Layer 9 of a small transformer language model trained on English Wikipedia (12 layers, counted from 0, width 128). Numbers have three digits each and are written without spaces.
In attention head 1, each number of a token's query is one row of weights dot the token's vector x. The head spreads its attention over the tokens so far by the softmax of query dot key.

Query weights of the head. A number n stands for (n - 500) times 0.0014.
q0: 519537507519536579454497480528497490545481558551519504510495516482573527548494571448534496495475519456514473462522470498508524549490475500535452462506484463449461478437485465465462495518540546565489538524508463566444533497529493482513509533493519552494430482518532505479507551474457475537473470523511495466505496517473498472484509477432465475471545509545495502532494474490455471506494
q1: 513521475526521522507457548545475513500472532485498480583475443514456495450462503495524520492483502535481498497564523527522496522495482523471467505526490549528458513507564484466487493519496469535495499487521522452503459485521510506499426519492507520493538441521492484515517495493520553491438493480500507544520464528542472509502542466505534485435446505468490461516492526526582512459522
q2: 562443546525498493465514490444404516446560476502488488554480474481494532507528490507498530546517508480447480524426449462525512519449475498469473531525513510479457478476509553493538489518521551425535474485526523454520482520513531507493434466502524506509520395505447550554452434467531484524504538504526435531480532510476519494526492468436483525533397488516530437558497490496520478558485
q3: 485551512532481486571444568449497496515497457475542528494493545489482508498470485534536458476506468476522482513489518529482460399534533520478483512531431485478523511491490492481507479526466393555565547515478503524489495499439445506453494505518490496489536544506537520532523493521459453516568480467486533463678468469462547517496530504474540515432575483487500464525465505465494528513505
q4: 448501522456500476494493480513434463530512450508466550476539556490462490559466527519489452465501501468545513444549508526543497479576469453506475472463509493493522543531426509502544484529461482541532494507484566499533451535488512427502490495536552476474520581545439528474497553538420468449551515487398461451528498519533529440479520638515510536478470484462424482468511537506435453502453
q5: 581563514465481470542480522488490513436558486503520524486533514443515490547524507521521557541509484520437498501448536456503573522588491560499499473497581551454485486482477540484539466583520520457507507550479540527505467493537548488540492502492485501480510497462498522477457501502541538579487518542482504587478474452507509524468432493491522460572460431558477549541498482466530493507539
q6: 448436438463554541518556480452503452577472542500517484538455438532473552433470444500493464453515519514531516448574511517473356466453552449549471492497410450522484492468544496475401538408494500489526544468530435510500497532463480438427494503519485499523428505565445456509558517513428518398497487449491524408528501500423501464529548486493494487385595585506499484418492517512446535467476
q7: 552569521553484434498481567531465570438544468511478495471542508440487439550523550530494487580495464490440513490444527437509550488549524529452475491487585559459503526528475543516582473590501505513458473543485529465471403423577521550547461510450517496477545490413559584467459491496550537590501497566514522536472488484538517522484397537467501534570432416502482496545474503495510495559530
q8: 616546502487488509435482611502516577485489442475372526478509533445510370537613560489540458577493487462421459502413533477549639510483519457502513462560603580420507527531507539541612514552528531517571441476479524498390366417534527537518427462515585460484583475438520564532471522480601629557524479610570473524426460525498563543524428454478554537572388419506508527475576412488542500567530
q9: 413470540538472480493482487526519499418452612568518500581540473526598558444475467517509555459374507556423457479557495441464460469474516508541538430512496447541601448525469454465419505518499474442490433531514485528523580490447504501540537459471485515528511443501484536563438456448501438545453569512520480523463429471430430562468481588503529478572521541545597514509382515452419531475564
q10: 401490537518534512547500490528437432536457541551592426441487532577423599484399422540494507481574420493626512452629565540485374465517477485526530436465431524547437526549452612453394460447436518469483416519507509563546584465510508395516559498525472497441459522549434372495579564533448470453509569396483559474524470446479464401477566462576508431378564519375453534517464527460411484445477
q11: 481534567488486478499432545549476429478445508576505528483481567487393497548476542521508413483602479518571505421423518509451623518439484476544517367487428552434407502569445625530546443564455506495575400484461536562489473479577537479458564554547504552486541479652487450488459447450565561485489496572563547477579456481533566440512514504558506438476439520449516494555499477466517552498519
q12: 554586509509379633535454543446436479502461459620551502429502538429575560571606590511560492456553543553474420605418467506449608512428486597511573327490583478490436461520592444522519498506575473540514365532543518533482433473533471467466590536551498535512590452505462524416441389366637458559637419552500498604569455484398431632387522404543509429502536411515576552488520450349582527462457
q13: 599477530522559579543466406565460518592389628651475484615413545507492477478520517646413450502551525369579379550292444350408458369551465478539374580590493429514486408500584454421488598548440547481463481578626493442511367518517521534474483437583426560500557409496542616443446439330623495399459458610395460575658548476479530420500498577489586474526522602620516473491537400398457521381689
q14: 529613575510553462529429503685532544414600516543264570500462474582593637553547428490385278249549250445420576388435449419543448378447479483435466739646603480598521441289301174420548541452569473423580691415674433529311418335493506397553422312510328438399407490523368545526608703385395408326442613328318659493500598481391552420570577645442536381539483267661580378304650504780318595395596
q15: 681224484663486352433314395435660577426491587395624360388550507558500345474409363466400621417568346541589510422549432424377547500680664441445437721455445401562443534486517429312688632359365559355623266529564707366412363731602699393474446616581594660443289477604506541696525483593483441510382360700616497538573679516572801521485617445443549397427526658622339400534474525442422466490413
q16: 578495484464484539472493453539532541477488544494510481475530478494478558531527453491494504502519544539506516494537518478482504496535522455524511452462538542465497502493448546487538485538450502447585488481489511497505508541497551444504584536517515513491486488485511519495501517510455530523519519466455549522522533503448545517485460532488487514508527467508502510478464483476470471529448
q17: 449520466499513531450474552501491547539463480475491533505499520520428471523483526470560501480472440489539428562506490545463504480523518495480493464544479474551456486463452408509494499494482446541548471512561524567497507520453504493485521519487519507511472541538490481504517507509484497465501541445523543518536481530468509493478534512482534546495515505522480479504563514513465501486485
q18: 440515517527516463475474487487515527520522487549494498482521502476553479517496476489507499479437501534520497493460520498456461502514508476499530490569459492488501516442522466532523529473503484503486500450509483487512507496497531481509520485491472491530461473509484463498505534469493484511519519499523515494482489519531513517496484480492516481487487551516509488519449529505478548480546
q19: 501499513577577554489500513539500495477557516530475506472530450473549473555504553501500526506491531449488487486482472514493522554485457547470485476477434520507458534511466534455560495528479504471468500499447498491527530485527542482526471454497534493530469458452512460510429422524543480480456476489460474493519502476530492530518462495478520489574484494536460491495517449447560469543531
q20: 463487513547544427497509546479505520478519486485456445534508422466579501456505543512495569498461520507442471457511463460480461543555545545478463533573537491528557406459525521460525499581507550487541571459534380496526493491513523514526438518520494537602500485432481529487481505513490473472514547497538424564478495509464496551514530535450447492528484560553546502564447501506505550500485
q21: 546480450524552512448547501527519505467460498479454481515550416482614486477458514528502597581453528495428524440510475444510499541503531504506482582594512487510542441486548501480514541463499573433515520451566380457463514529588545520518470538505482480577449449484483431542437507505476492466449575507586471556423483521428556483487533489475423487512463604517557497523438545515513556483550
q22: 438540462481464488526483465516481467565527485508476544471505582529354471554526536469523410481574453461582501489494519591580572450493484486473516438449474497378397507556496489553542497499466434522513470529415622526501452465477492506503522507548489493394555536555488503496536531487510579506545437460431567438560529485546480463468485540554554529500528386448382497470567420476516446513428
q23: 493537500509525555422518493482528573463456516472427474570497424514627493444474491547490584547438534511358500449527499490439479538503509504531464534582512524545591479457542506457403496544541570464556531521547389476482513526588576517441424482493461479570508455468487508530413486514517423467480562458568462487443455491525516470460483505411471458529510610503577486499430495562486564458510
q24: 514559529515416481463431542492492545449517452501508529499482497425579429512535519478514530507491466514401487490444522462485655522509491557482509455500592605488452475411520506553496477565552483520475447510464501509496455437585489508520496537474545490505570487490536559486441460425582525579543524569531505553482414532492471556437458497469485482546463491521508495496472463524573520495524
q25: 486477452464550525508554455522562533501451543512445446445490438550480475467431418536504539523497497541539509540509479530525408471494471478528478536556525458491511511499528466494528568476475490477528560480477518510515489476499493464472411476446478534500466531437459450528473540560435478444500521463470491410471540498524464434497498495492495497470510575494545509414493534515491531449564
q26: 527457495506590524485558430536551379490466538444519450503546464578505536462439457540414532513441576438587505488620475528520314481562498483489463615500414452557532513528433554445398513449454452466495595432498422482516531506503525494511486517462474518533444571461515382514555559547397413433454508412452494469522564500516519398557529485467531573451529565502466477546512529537394459508469
q27: 424553550554480526560486457566526357447509590593654534415451588579498608513438473464481469428555484492593486539611455462474411380486456561502519368451458472546504472518433500484355505480488473444450426444494552620543557494474460440479654487459481487465496489551507384506530463387548357480523513462435598564604491359402376450434614468588591382453655487487454496459474515444469460469472
q28: 369489395568486406515429536461537507572439496528619322580387480550568622554424387588516554354475410464575493453559510498411366596465429535516520486304400509615538495486563588436404486484404445479358370579526442598649526480425494419595614423431563487441448526449519380412709431582463400584536565442582484482460521559406412519440505427520493496411581490410454507554430438489450423414360
q29: 451506589472449390397618435503494390556591597392652610426661465365391506385441503318524529608417410491420652586880492591627383462638664417474578364694571494548567503368374658669494425450431529452574515417349659453418787543519420439472516615489559475500489580604452555696522609555402621494556503430491563449540414420461409472576515441404525514497540673503403520518542687605597476707387
q30: 533528432385535471411432761454567790378397549512450371497442565461560675628250516610410658519367457437598550467533448619440493691372525561585402396448428485373494578567419522367467324481375594481411431574405372515588428234595518534476520476392578497709416339628509295494348644472279513598447536514604475490352474447350322444461516500519407524384225361580445528491607556516597606555652
q31: 376511335514591571584417607419700424463579510446401452463500508771529417634361465361513522719626339733653515550458471405454588311470687410201507689260386486564599489481636672459614681398694568523496577253254447791636427489329617672525508619680613444411436732479608441556353514309470417571375688473608504489388412610737423745382470609540443253504564516402400449529469426496408490410656
q32: 508553457374504732634650630628609406412318391437477350661147711387526333591405417525479583231419292473654447460587256629387459373516458463431534596461511536550541527624599787565423566530514611376411468734446539407337611493475443270464296556460383593747372459614438685486471593262592352209466801430318410632474521518713477504676755507538474649535629373460363376420313480562523374627555
q33: 571484583609414738451430376449284551369563730535319123260574548621464609462508401456804606667380449329347243400297458247378419383618223527672547632508454455480476436553476397596483446390320407383806662782477375414734554581447452579723411446432751496317519754589424396640312352574624573468540569394527679621488565418451599391454532481335538356316427518530442352548271702435559591632529
q34: 622372618563423492307353496409240320699554458528451425367435428397305420421440625332530512598688484596479438604465162445484334390318298407310435521479736551551340305306310574240469368619387440589349474637761559391641453305410535418776669569440480414496142440446349616386370646403441360763318492538455687521349371496546678789559769314475456512376572472539568435823704548302690546602564
q35: 618765427577508512438663589518425412330659674579224418453572483681266787459247677422528385619477308295664404383488388337296412762587269695427489446504429577319511218528558485465764619454493579791367464427493728638388504579536590339529446651326382372561385451399507276529571644432516456414523396642534409638386359706531415451322551437328615544448470564489575329415631463476423489769592
q36: 629731655726720460740671653477377646529588427546622496504285322455447297386287440410669482467409328583540424379526500396500469418360581634670535620466423661478493308588468486537284444406490338533771587404469740473543666419568568482665690500653458425481604461530569297362461418496613426653478483406334411142443510652681764641468474562461528663586448616648525589500521569577363361475436
q37: 455581378474520658360469488773691343706496611474469512559421458578395587429579286626727546480637365360484407630609360644291294684714575462426450683584740382456677449326395600740695376624542886417520565743404504602527355428621416442474675432627470350472634489438493471552600694637748632492589312755435626464511432674393558549389346612535448470424575431600402580795371389421407536260544
q38: 627641706295341449611484672359427311375555400346363631269670700895416662357846496639489492526433405420445321474417482611488401533317327524350165496461492334547376554576317703525496432289436873632614640532405389535379539606370488343401513439380400504648512200590477492492549443341504603487666633731459664326451508371326496544433500516521456456539464662710257545500520797551692550210224
q39: 330581496423548535185428488335520553253514649481335110620572588448686504448310472347340423456636569446383338269593398659615546378441523429750564539644519369414278446272384581500471574538363342583355516515334539478454416432522536308434546459489474434641570534597599771375542538553516322488280302553663295213310553561539527463572469518496481282667552577588429508542423520590689171333752
q40: 429670519624525609391418752435496480603642317249599592480437435660487459751366392404382338524428401496548540508463483349255242543366524643934547212393427376589528719326548476456559673642598341520573550594511172474444475593598496674383786473466534508666614539563170552663757551438854439568492607617473512638355620325682564525514492519421328538385496553405465535592609319508460402672619
q41: 386636478584404520526500629496312304321576575259701437304403339559408662322714492751199566548626349480409612398658572616433550427540378727475740602500564776393473290211411461504566489481574697460417463423463563595687589618562471508533554682310563790610452375417631544611328561584492436508314594640736412381378578634389512566559342612681507359604432573237621378516386302532376621416355
q42: 492345388650266500558299671500383451394617476632549676557426570493572542511537492384541564508271293740504602413397440379380537515570174493418578576680507421253538698531655259396638421455648710349404564579518778593413457456693447639395382559754293625746565717496569404626484303556312426427409416367311359481593611624481485408551604671353496478480665517615412366618593790396712590548551
q43: 325472554573416401330596733344600717647454560500532405615432380442701417274484644218683488638607371557364419572398254638398482608675405425680484484630374385309734414554232549240761286395644579512516709304636521519394563492261428795492421345679395365521734405751541287275478556432574650574537771384392688450432593561483447474601417625431465387500480423314520384382515319562675623540390
q44: 466492321198302764587571480489274662784230747597544674532411474519554524786512700426676556623419329524427333517517325775512638346561541753597574396566350610537361388602552623804654515492391395496464567421550402346424471492398466468645753426446381583425573325437536500382375594531411615174544334286723370594484676530329656593621545542674542435554496464412267445272511449594436658535566
q45: 525351699448598436399516591306549663374622504542324679667178431602504588474797287533582731460584629456352492554558410508803649488730328469468577310386447317343359686564469539316471593508539278633188471463568580682327525708746493343650602392651432522446447538276460511451453720373436779619465542467485508681488608622617425280325540421496322432545534811545607593551616454552465518647635
q46: 398504415570688696246617474612584493626497236648659395414400512440467580734568605431547629150601386731602237535558356439593416412466218598363551761692590658277736563776626467417298514419689402576579566458376477700455543649359552386514464453372539458613507410375425521518496598442545592582533385531638431345350500424489686582470591322500382383496414624408561522530549579716645585474631
q47: 492626432365471609538582436482691477595333233538461488480507418496456201424351446735464555679100358623572520587591500537294620508455576407407628663439351496613260520613346334432678367539381527544335596417674431212548434562249789662402547539656470830624622546456276611387705695535552557488488381555632535504434286422585437571479617428303676363496676777579550609377530521476452318395323
q48: 337310379309430710658641644724586825436634544392681255320448582511576411299600607749607528500520520452327179329417441329561414570313492600428333452332508605355532556403666516432441388488648403464637621744315682369476636387387381370326683403584622350616473550374384533360483710570512618492369488617551422767492613463427575408444411736465634568709458813492593363409399449351437271570574
q49: 432428385424454692481437605592802631310440619312604524553623447442387471385504588269569456578337440625390669458159412533732474524570296657511583411321415607734472326504480384549487416400343382418508382469527373587407710583633489348473388402569373477635566672383430757588391682602895649541452488664528429323627297707163492657378353214736422492413710294481359282613412641504540437393483
q50: 679461417294565315650329416421537602674745427339276396608452491451882686568489479760493488638592618512604038396496601520542517484488376492354752504570496695649441480496571598400563360618396492508520571350572326381619619601605097512466381291511534556496420746382453381572543438515676244672413485683512492363656594393476488646588685564610370443549492645459442406393564559544504820477365
q51: 442311534716516716414624413439516278484245536263445628389522470625726476504679574737472527492492237639580386388302472524367564426601604389511558452688359556436629496613437327472395762677407450512508459440523556519382730230504474257365724330470655712257447416389255378451509500512460642456413561566519717331481717452597449467521616496461603738296485513481703519607478311616859529241504
q52: 558425330706508601436488584554565633651504313273610472672364630489513403823477566650575252789496417309500298496529448398740449582439572624543348460619332462338271420431397457456445471697551531464403421368678273586552409679395485247212440372401565601425652716689685467481513539411452463576643350364527578759410533600771365563652665519539531489562611350568581394579353879746437584395590
q53: 530504500504450423416547492313405369424353563278468601334511487558703340542306375589344711512788101379683548605521669347469539888611598512507405460541539599447608371668596560378414573400423355574691563519645537716512567461394252616335444480342415382601446582511394602179305650575528455553532473463638374463765452249582388695475573627241604569624671237676348453452500666234584478520662
q54: 557500415434556261317150648444417378519504621597634375372374652378452622459362355443490569706422780450723384569448581564582304530338798481524636329556485500429370465472755304500252402619409571457535561577618658529353544621423493419342338296393237339617600744359387254489512591511641440566616582450424504370409443598445639508290669507466426544472556689463804534283295414520384596390456
q55: 537422455441460690474408614496268496730438619651454539527218419578618424619489301633468605320543535672354531455504449756339214266544397709648378226508639600397581371583609508591600447391624348699579349441504432566465350443482423628600454740429649607390343568893301613712508462527417440366407462608385496591446332402560430599656203567616538634585647513455769531582511761532660600450468
q56: 551571699342577557521496624259531368511566699489430568500642512578722405468417570624493367443350652552798470516547592649496581449576534656577917519512457162557692552470273426575635510196402627458557402447415458637586531489461531300390456515543321458617536518437435420358500569369617531323355230345599394682320664598576589472676689557482371479515392347433714383616560397326593397526465
q57: 553330452653517458476516504462509241462274216278384630441318600699505534627520791404410405701601421592399500373509478509412387418640660492560667533285183665716583471496251541749340375463561508547432600599714678351558600720669395583389415581672540299474452079457553668670388357610412380399679524358125332513320405551538538346396377380533348293625403569730621529367567571568596534618556
q58: 401602804597500592276798456489488488275618478519734758504496521440672364541344480515482680423615516611620394500381403585508679519500823584692585718663705519524355480608586582755344421390561485327189624422793259489366402585463305195729454377425508530525511439566590437665627407604496641560429618558377419584516619320488441542469560323445610285378401504552320597535578604240355446558545
q59: 474320567609377604621589264530606135533646663667439479413210599413546391685341346534570586567434439479192467517590507386694438472357625716596629550564298508542655661282434680641689545533336644538600560512457492798537406359562358582668496114382685364758271532458526658480527387263704538450648675405593540295625398665483389383540462650455627354640480614563600540648741613421594296440521
q60: 624489540496348423590690462410352474602425657529353672351693533660415427167533622521196598609519651580393553560733327426504549429601366286490299256281642432477605382396602594607690717534638397481427544184511477521382516478618496364467455374395420507627613629496455599370602537611592340527579544399723347481530549309423712276547435544632712453277573462439577440754608496477383576351610
q61: 328630652548399482341486489497463321660531463521522493555375603368720659691616421335457493645610348478419623561401452504497480207630224419500397686335521596666651540881417637511450236536470574415467553469545719565435496482634656374566512358469625517652762627531712565417747586418555470386471360450507325478564576303407449546374607493493444312447676423382761597420552434396493413382526
q62: 396452485579598444523555584315206441719459489450579388524677691432397293538335632540697516313267338648363627571687734745496367606557395701708523464607462556585326552625679500190347623638410670411456717609197545391460434356387344500614428418702546492355264434548398589625342648753661606716492623493632508609606511407512413370539593439669531420705465526712600418381594281613663606403504
q63: 322391439422329477368811545569477437379521625460459485447444648522411565442555516354425328415496590413553793216406616539504252645450531339446836466722525646680601474650485481534637329549692526727504496561557323404489457603621504665522637437536699322555460595560307465271630474467470461500267489500448467750630510651504835417550523374463420626461576726593423392621329400312511483204590

Each question shows a short text with each token's key, already scaled and adjusted for position as the last token sees it. A number n stands for (n - 500) times 0.0025.

Then comes the last token's vector x. A number n stands for (n - 500) times 0.012.

0 " ": 500501494492503497506498506477478491508479481488505502500494493496506487488499510472439477520442470551552447533426701338214168524468860531339739431308453716720296636435868575528241707335447821
1 "1": 499501494479508497465507538453424510501497454591509501485504495485506470486464548478375415583498500638561402514487650457257287490533621579385593442396412582647417619524721698512354694416443794
2 "7": 482500482466503504469507547450424506459507433452491505470476505475495486494470534471439389572726588778674385565584740356224327490625634585572556498444510587544441472520489625456411693475415736
3 " August": 501473496508529500488520537461471457462322267374486475443488497476523501487482505493397420609624532631649441684578577318224334528555704616528600539406458514535464592641569492330500608371362796
4 " |": 496487517488501515473538556458475470419343386351495497470519521486503458465467519484372459618463484576241580637666526338387313598610611483322663396629555389648639648339711508550477669388267635
5 " TV": 518524505483468550463569580476474576498538382527513487508511527502507483510435458480460407472611468574419553601577507445506347494610601561560701253510516496702463713439721606522244690423340750
6 "3": 519502502474467569432560558504484481470489537534510469480511518527503526500462502454425408526492581481528249649591602378622233342386486621644601418367621591749392558540498517638413822421352596
7 " |": 521521510491431530445554549489493526457451555399502477481520522528467496486436512460440447537467376592569424687701660399348224436469555554612587404269568552706390475645498396475606916507391409
x: 538426573557511453541577535482446486636329626597451407436481562569414537445396549529533525531476550521490485523566544514441516552488531379394541518361424436449550455522420449591536431441513395499565467265453452487424327779522534367528455355465515469418552554653434417356507478485390426472647312448487491443439574647648625435517462416568583555412451418701530589528420557615427544482436
Which token does the last token look at most, and with what share of its attention? 0 " ", with about 100%

0 "ie": 499505487492511500507504515454474482504459458473508501500494494486519477472502527453426469505456449552536430508428667351247180537460837512347730433307466702711321625458843559525252684335449823
1 " Black": 482490486507501503486520538476471428498408410566521501488483497515502538491512551467399467505521374578524466415499623466354269526461671563370678481392474543609469584553772497552344684398393877
2 "man": 497504483488517507504515535433461464495424437481502498495487498487514479455507554417399450526438437493549484509493642418248176612420749564375710489306447634685339645418809527564284646355482815
3 " |": 498498498498503503501505513473479498500468477489495503494497496491508482487495509469444465526436471546537447535435693353221158533464859527335741429309460712715299639445859579520240704334440814
4 " ": 508518507491493521471530558449441537506443416603491496513495499489511471483450520470426416485552458588529452486441632453297302494474676553432653402371481616651369645531754551455267699428397781
5 "1": 511502511478505515468509542463406537507514440583488513509488484483518466482467542469413393557496589520542407490426619464245339418499492537417508432436429433587397746509666733503373643427517881
6 " |": 497510505482502527460512558465449539466464455451504498503484499475512455489446495479447389604651610561686359554563753285155358517578528643546512544458578483542431533503532532324381668438446836
7 " ": 498521497511492538475528575475452538515448395575514525537499491492504473505449480495440395453586566370496443676390323353324517491548571648538606472522459389621582619406625560341311593500308881
x: 578400587567442453596589463481546449519398572570517497417362499428513400375496651544406436525549504610583579361531567628515484594469437402404607458357523597493552461634359501546492443420558470628521480610561317517441489481534611480530483453469480489515593473563500426373377521528538581587568448294519612606573520637622673495416713463572498598363534625738502374455461514498374493527546
To which token does the last token give the most attention? 3 " |"

0 " Camp": 499505487487516492510500511461476487504486452478507498500491492497512483477501522466428473506465463537549446521429694346227199529456827525345739430308464717704317626427850552562224710334445801
1 "a": 492503484487522499510504532436456485502481428494500503489492500486526472462497537434398455506499451566556437493448681370272201525448792548333715429311469678690330617439809540543226697356462775
2 "ign": 492503486491518503506508523447462479516467459480499507484494496486521472466494527446410467497479445553573443539434654351246171553449812527367744421298483690716309636462838568507258682350449785
3 " Battle": 504485487489515502502514538450473483514468422501490491491485506493513483477488522453401475529464426538532455544444657390281160567445783540357712424332463677699317669463809558542300670357435786
4 " of": 505497501493514505502508527453459490515475450463498496489489492488519474471498523455414477513455490551534438533440697372252158540463831523348732436317449715707319631450849569529264686357451799
5 " the": 507501507490526515493519550436440494512469409472506489487482498480529466469489530452381469516488477569541431510439680368271181524461801535336703452330466705698334649464806577510293682384436804
6 " Wild": 502525520478492530466544574472436466462459355556506502497493497487504480515490523449371400544662506557563366465485669481459318638507845651445639463431506615602450638465661619573293725504527702
7 "er": 475506518476483539488556571481476414443395393469489482482490505495523495472491580422408493458566714411470400504642614623754365559510716517394810701432508509502601448263598614556486731603464691
x: 541579533479412488398478484425423664597424532527498590484492542502643464493353517497458425496365505537543495423463516558438492443432566339495462447491408432449453514540456583523537616503431461509350693411427668415494563462541509472554506516506535600596521525484373379281618493580411523470533190291586522506488661449460525481554587509474492455490563501773441339498535504538641550552491
To which token does the last token give the most attention? 4 " of"

0 "1": 499504488487513490514493506458474491514478455466508499499491488490513480474498520465425470512456464546555435519429673340218195529481835518352731419322464697704318632431841570540244686338447809
1 "9": 485501484487520491511497515439463489511463410462503502489488498481516481471488530456399441523484461575577453499456651344230225526483803512363696407338468660699344631433781571523267678333435786
2 "8": 482498486489528496511500530427451488514448354468488505482481486472524465468486534447368434524480476556597478525476609369231255507495786516386676411351480670697401671443755554526309666328387782
3 "1": 489494491500551508487501519450483468482346331431483499477485499471515467487460523496323426619435406538660560521466595316287280528575575559440580310440495606619488713498645606500333627297377753
4 " |": 503496500500506503499506513471480500506471470483495501492497497490510481488491506471438469525433466549545446536444690340228163528473861529344744419316461713720304643441858579522245704322437808
5 " ": 515516506498501515465530552444455539507459398545494496507495516491504472492436500490415424507521457610552480540496638391336339481512687571480671333442506605684386668516741574493286686361416727
6 "1": 522500512474505519449517540468414536522540445577500500510486510494498475508439521483386407606497583597594482543521630439355387349542508521458546357519424433689425723524634733571387631275508790
7 "9": 511501526483491518458508519469430549508633516449500492501486508495496498522440479473465359618668607673653442530519791349292434439531574576534529415454570459634392529505555593497355681352439776
x: 524427531530489514691614566519495511608366508627551474477299588489405473415455475523503610571585514581578512472524455589542499522468602408336671403403541500401492468478420589497585419471600375619615487491450327501448567479507551427515487372293464587417485444593500400367427393511455546507431329410502540549455496535633666437545585489542681581457486528698352429532387579582441684445420
To which token does the last token give the most attention? 4 " |"

0 "lem": 500509486484518508504515527449451475534471479487502500500505498491519473470500530430399465499445469533534443526422667348291161544433779546345707421319482679673305650473824567546240679354461767
1 "ov": 489508489488519506504513530452455466530446471499505506489504502494517477472502532439399465497437456548516439517413673366288171540433764532345696414323477669688320625457825586539227691357466775
2 "ie": 493502493493511504504504517451466481512469473467499503492493497487519474474500524448415467514456458542550447513414671359234185535453824523349722420320472712702304627448859563528231688349460789
3 " and": 501497498497508500507500505475477487508472478479495500492492498495508486485501513467437478520437468548543444523432697341225158530465862531333742432311460715718296632439868566527237699329447822
4 " ": 508510513501501516479517537450442451504417390544500482499499519499508492477471529471366462496505417654505454459510650412367279494448722606372650403361506601673376563546752551483312722418419797
5 "mini": 490503502496503540464522546451399437538500404601492508491515521493502492487503531424346464539551496631606474417588653450310230459462585597394529399445491340632428624557588738590466663455509920
6 "se": 496528507487470538495506536468452444463485474444505484504521528493510513461510537412431444440515523465486402577505430325301230501424532839286515582335512401605248635374573425455305677459492806
7 "ries": 502538497492462519480532548450465476437444419417480495483487538505490499461489553418435450465474498643428425645433483303371210477323703604398695658361601552641406550455662405455415654420467735
x: 467438648458390537611528473473520511535472589649460580411443523469464455458520527448397524514324471530511500473479520540511408480459501425419545486418484451428494524673471478582482419470504419484624505439511401580453561606520574415524442491313603536491555542570348349447614429462500477474638139412545601516461554584568554377420499415510615609364485541743421487547433524508532475517343
Which two tokens does the last token look at most, in order? 3 " and", 2 "ie"

0 "\n": 501498499498494498503499500492489494504482497495500503502498501500499497500497501481460481528433476540547445538426707336215144521469880532325755434298459727724290624425885586523227712326454822
1 "-": 520491528492500500480538522450449529521486456525503490511510528517504476484454512470417454511458444596541374487494640442226251476424707544383665466360517637597457619509808677482297680329446732
2 " ": 500504524508505482498511541441451496516477403670497471521504536503514487484476524474371444478458498688478315376449458375450419533367705687391592403318459505636536478533751590542266658441404629
3 "1": 500508518475517474492489528410409481528500424607503494512496502481531460467503564447339422605435554735624372440417528449345418512412622661300511490353415366558503613513725763569412612426548705
4 "3": 505494515484520500482491548428409487552513446572479523478481499467537475471499539454396421557584615780660326487540700335227457600430714637425513511426568469449471455648581574490380689483489654
5 " March": 497509520489524461504491526455455443518315355448504496488491496470530499481502511462369435612481567673668384620564591369196451606476784714450595615383441469461531522720624452429541583457502679
6 " –": 503521516484491486486516540427452467459339359353493482497481513494521460448475566475352509629489481636360547640551605382391338547510626590322728522589508383557582654370727538627363585390341612
7 " TV": 491531504473472527470558571448459545490561344565494521491502530503516484503459486460416427518618433668429579560624589389464332444490673646376755427401495437681588588476747440577364700357330590
x: 556512626440454402576508561543469457591404542525419717512397529499493400493441456592460613511578579530468279481519481508429459543436539469411511446341477384442578583559447552625538463550581474487506463456494276460404503486507573386503514317495507593425439571430450511508558467406521583575523213352509618546519570584629609421411565407567545575373458555748519489576382639574455508504417
To which token does the last token give the most attention? 0 "\n"

0 "9": 499503488489509493512499512463470488515476456478510499498492492489510483477495522463421464517446470538563453527442658351222191529480834511348718410305475706723329641441834568529246689328449797
1 "7": 493505486489514493512497515453464487516476444472509500493489490484518473468496526458410463509442466538575441530438659361223196524475823510354714406308483701723332643452820563534246684331453798
2 "6": 469502478495527499495502526429451482521430363471505513465491500477531467459464544468352458519457438562629465545507650343302222494509642483403677373367488595663376679543654559478278674310469770
3 ",": 498496498497506502502503508474478494512474480485496501493495495494509483487499510468435479520435470544547446537434706338229156526476863535334742427313460719725301637440867570525243700325442809
4 " co": 499501514485495520449542573449418545537491415589527475478516523497481455478468531457364490489550450622501489548539701439374272483466715653412662405439553585716441605567711615479308737401380755
5 "-": 483491510481476522479539547479413496475561644657505488527505526533483523470489564415390535403505536507321348394479584325414193474512504629329544415474476603648643359206486611659250746419501547
6 "written": 502507495490476523470542573469438545505611571545479468482487517499487455481462518431438446505423493583513393614426618426453122527488574773385561433326430595562541532510610466507322773472485611
7 " with": 494508505501524543480548560462435494479469506468505486506501518486542455488467494450454449463434440471342503588426508329467326603413621677443638436369471621586405650566753554472309679310354846
x: 476371584499466459539563522455487415490426682575505571421379542552490449433510571555378550438424417542599517491484566567506473499506464478489587454418526449482493481486493485491552513438489491595460406463511275555467481685454488479452426490402542548394497483583442331446662497559468459577516180281470526650534696593548632434484402332556552467446500582718433389523447440525481598555398
Which two tokens does the last token look at most, in order? 3 ",", 0 "9"

0 ")": 499504491491507496507503514456474502525473474474507499502497491489514477475493512456435469508462474549542443530421679358223167554474831509375741430320464690722317636446848582519257703333428812
1 " |": 496503493497502501501504513471479500509467480486504503497499494491509482485493507469443468523442474555535443540435689350223158538475854522348747428315461702721303633444859586515249708327429817
2 " Network": 496503507512496542471551580462446531499430438558475503496525535496523458483465484442420418502534473630471477521517630447363327477490676569541635350390499502713364647531723594480273773412363747
3 " |": 493477490509464540463548551501490490405391460557510513480521539509495483473476533452435378595274496549373441502643698448458360431283503495618545458337615461683231605469569435606297758507301608
4 " Ref": 507487509512466573455559571504416605496529458673497490514539525503495456512449479467460365436597473448471392545449552514311355412376494427613645310348482394601309736481615485429261779470379605
5 " |": 504460510517483557461559566491448540456534649541487493513533516489516449517462494418412386611396782432339437568409480319407349242522490447564427538437630517741467502293421546630091652325373464
6 "\n": 501502499501494499504499499495493497501484501488499498498499496500499499501496498480470478526431475532544451541428707335218139517473884526326755435292463723729282626425881584521224715325451819
7 "|": 509489501504503504478544541444464550538443517534511490497504494506493471478447490468448467468464478560521413547457573450252220481414647551455671505342492664571384613492781629441268740304393705
x: 540341599521475508588459547429449385545339514592455418425346520477469455347512597594454585494450490603478474494598567497486607467461593430361559380354485444442521525464503435614509449502530429535480458552452380510464543698465462436507458493442596521463541576660433364394359525592500521513553195407498490523469728460574574509414485423519560531307505508739469463455398528530473563502396
Which token does the last token look at most, and with what share of its attention? 6 "\n", with about 50%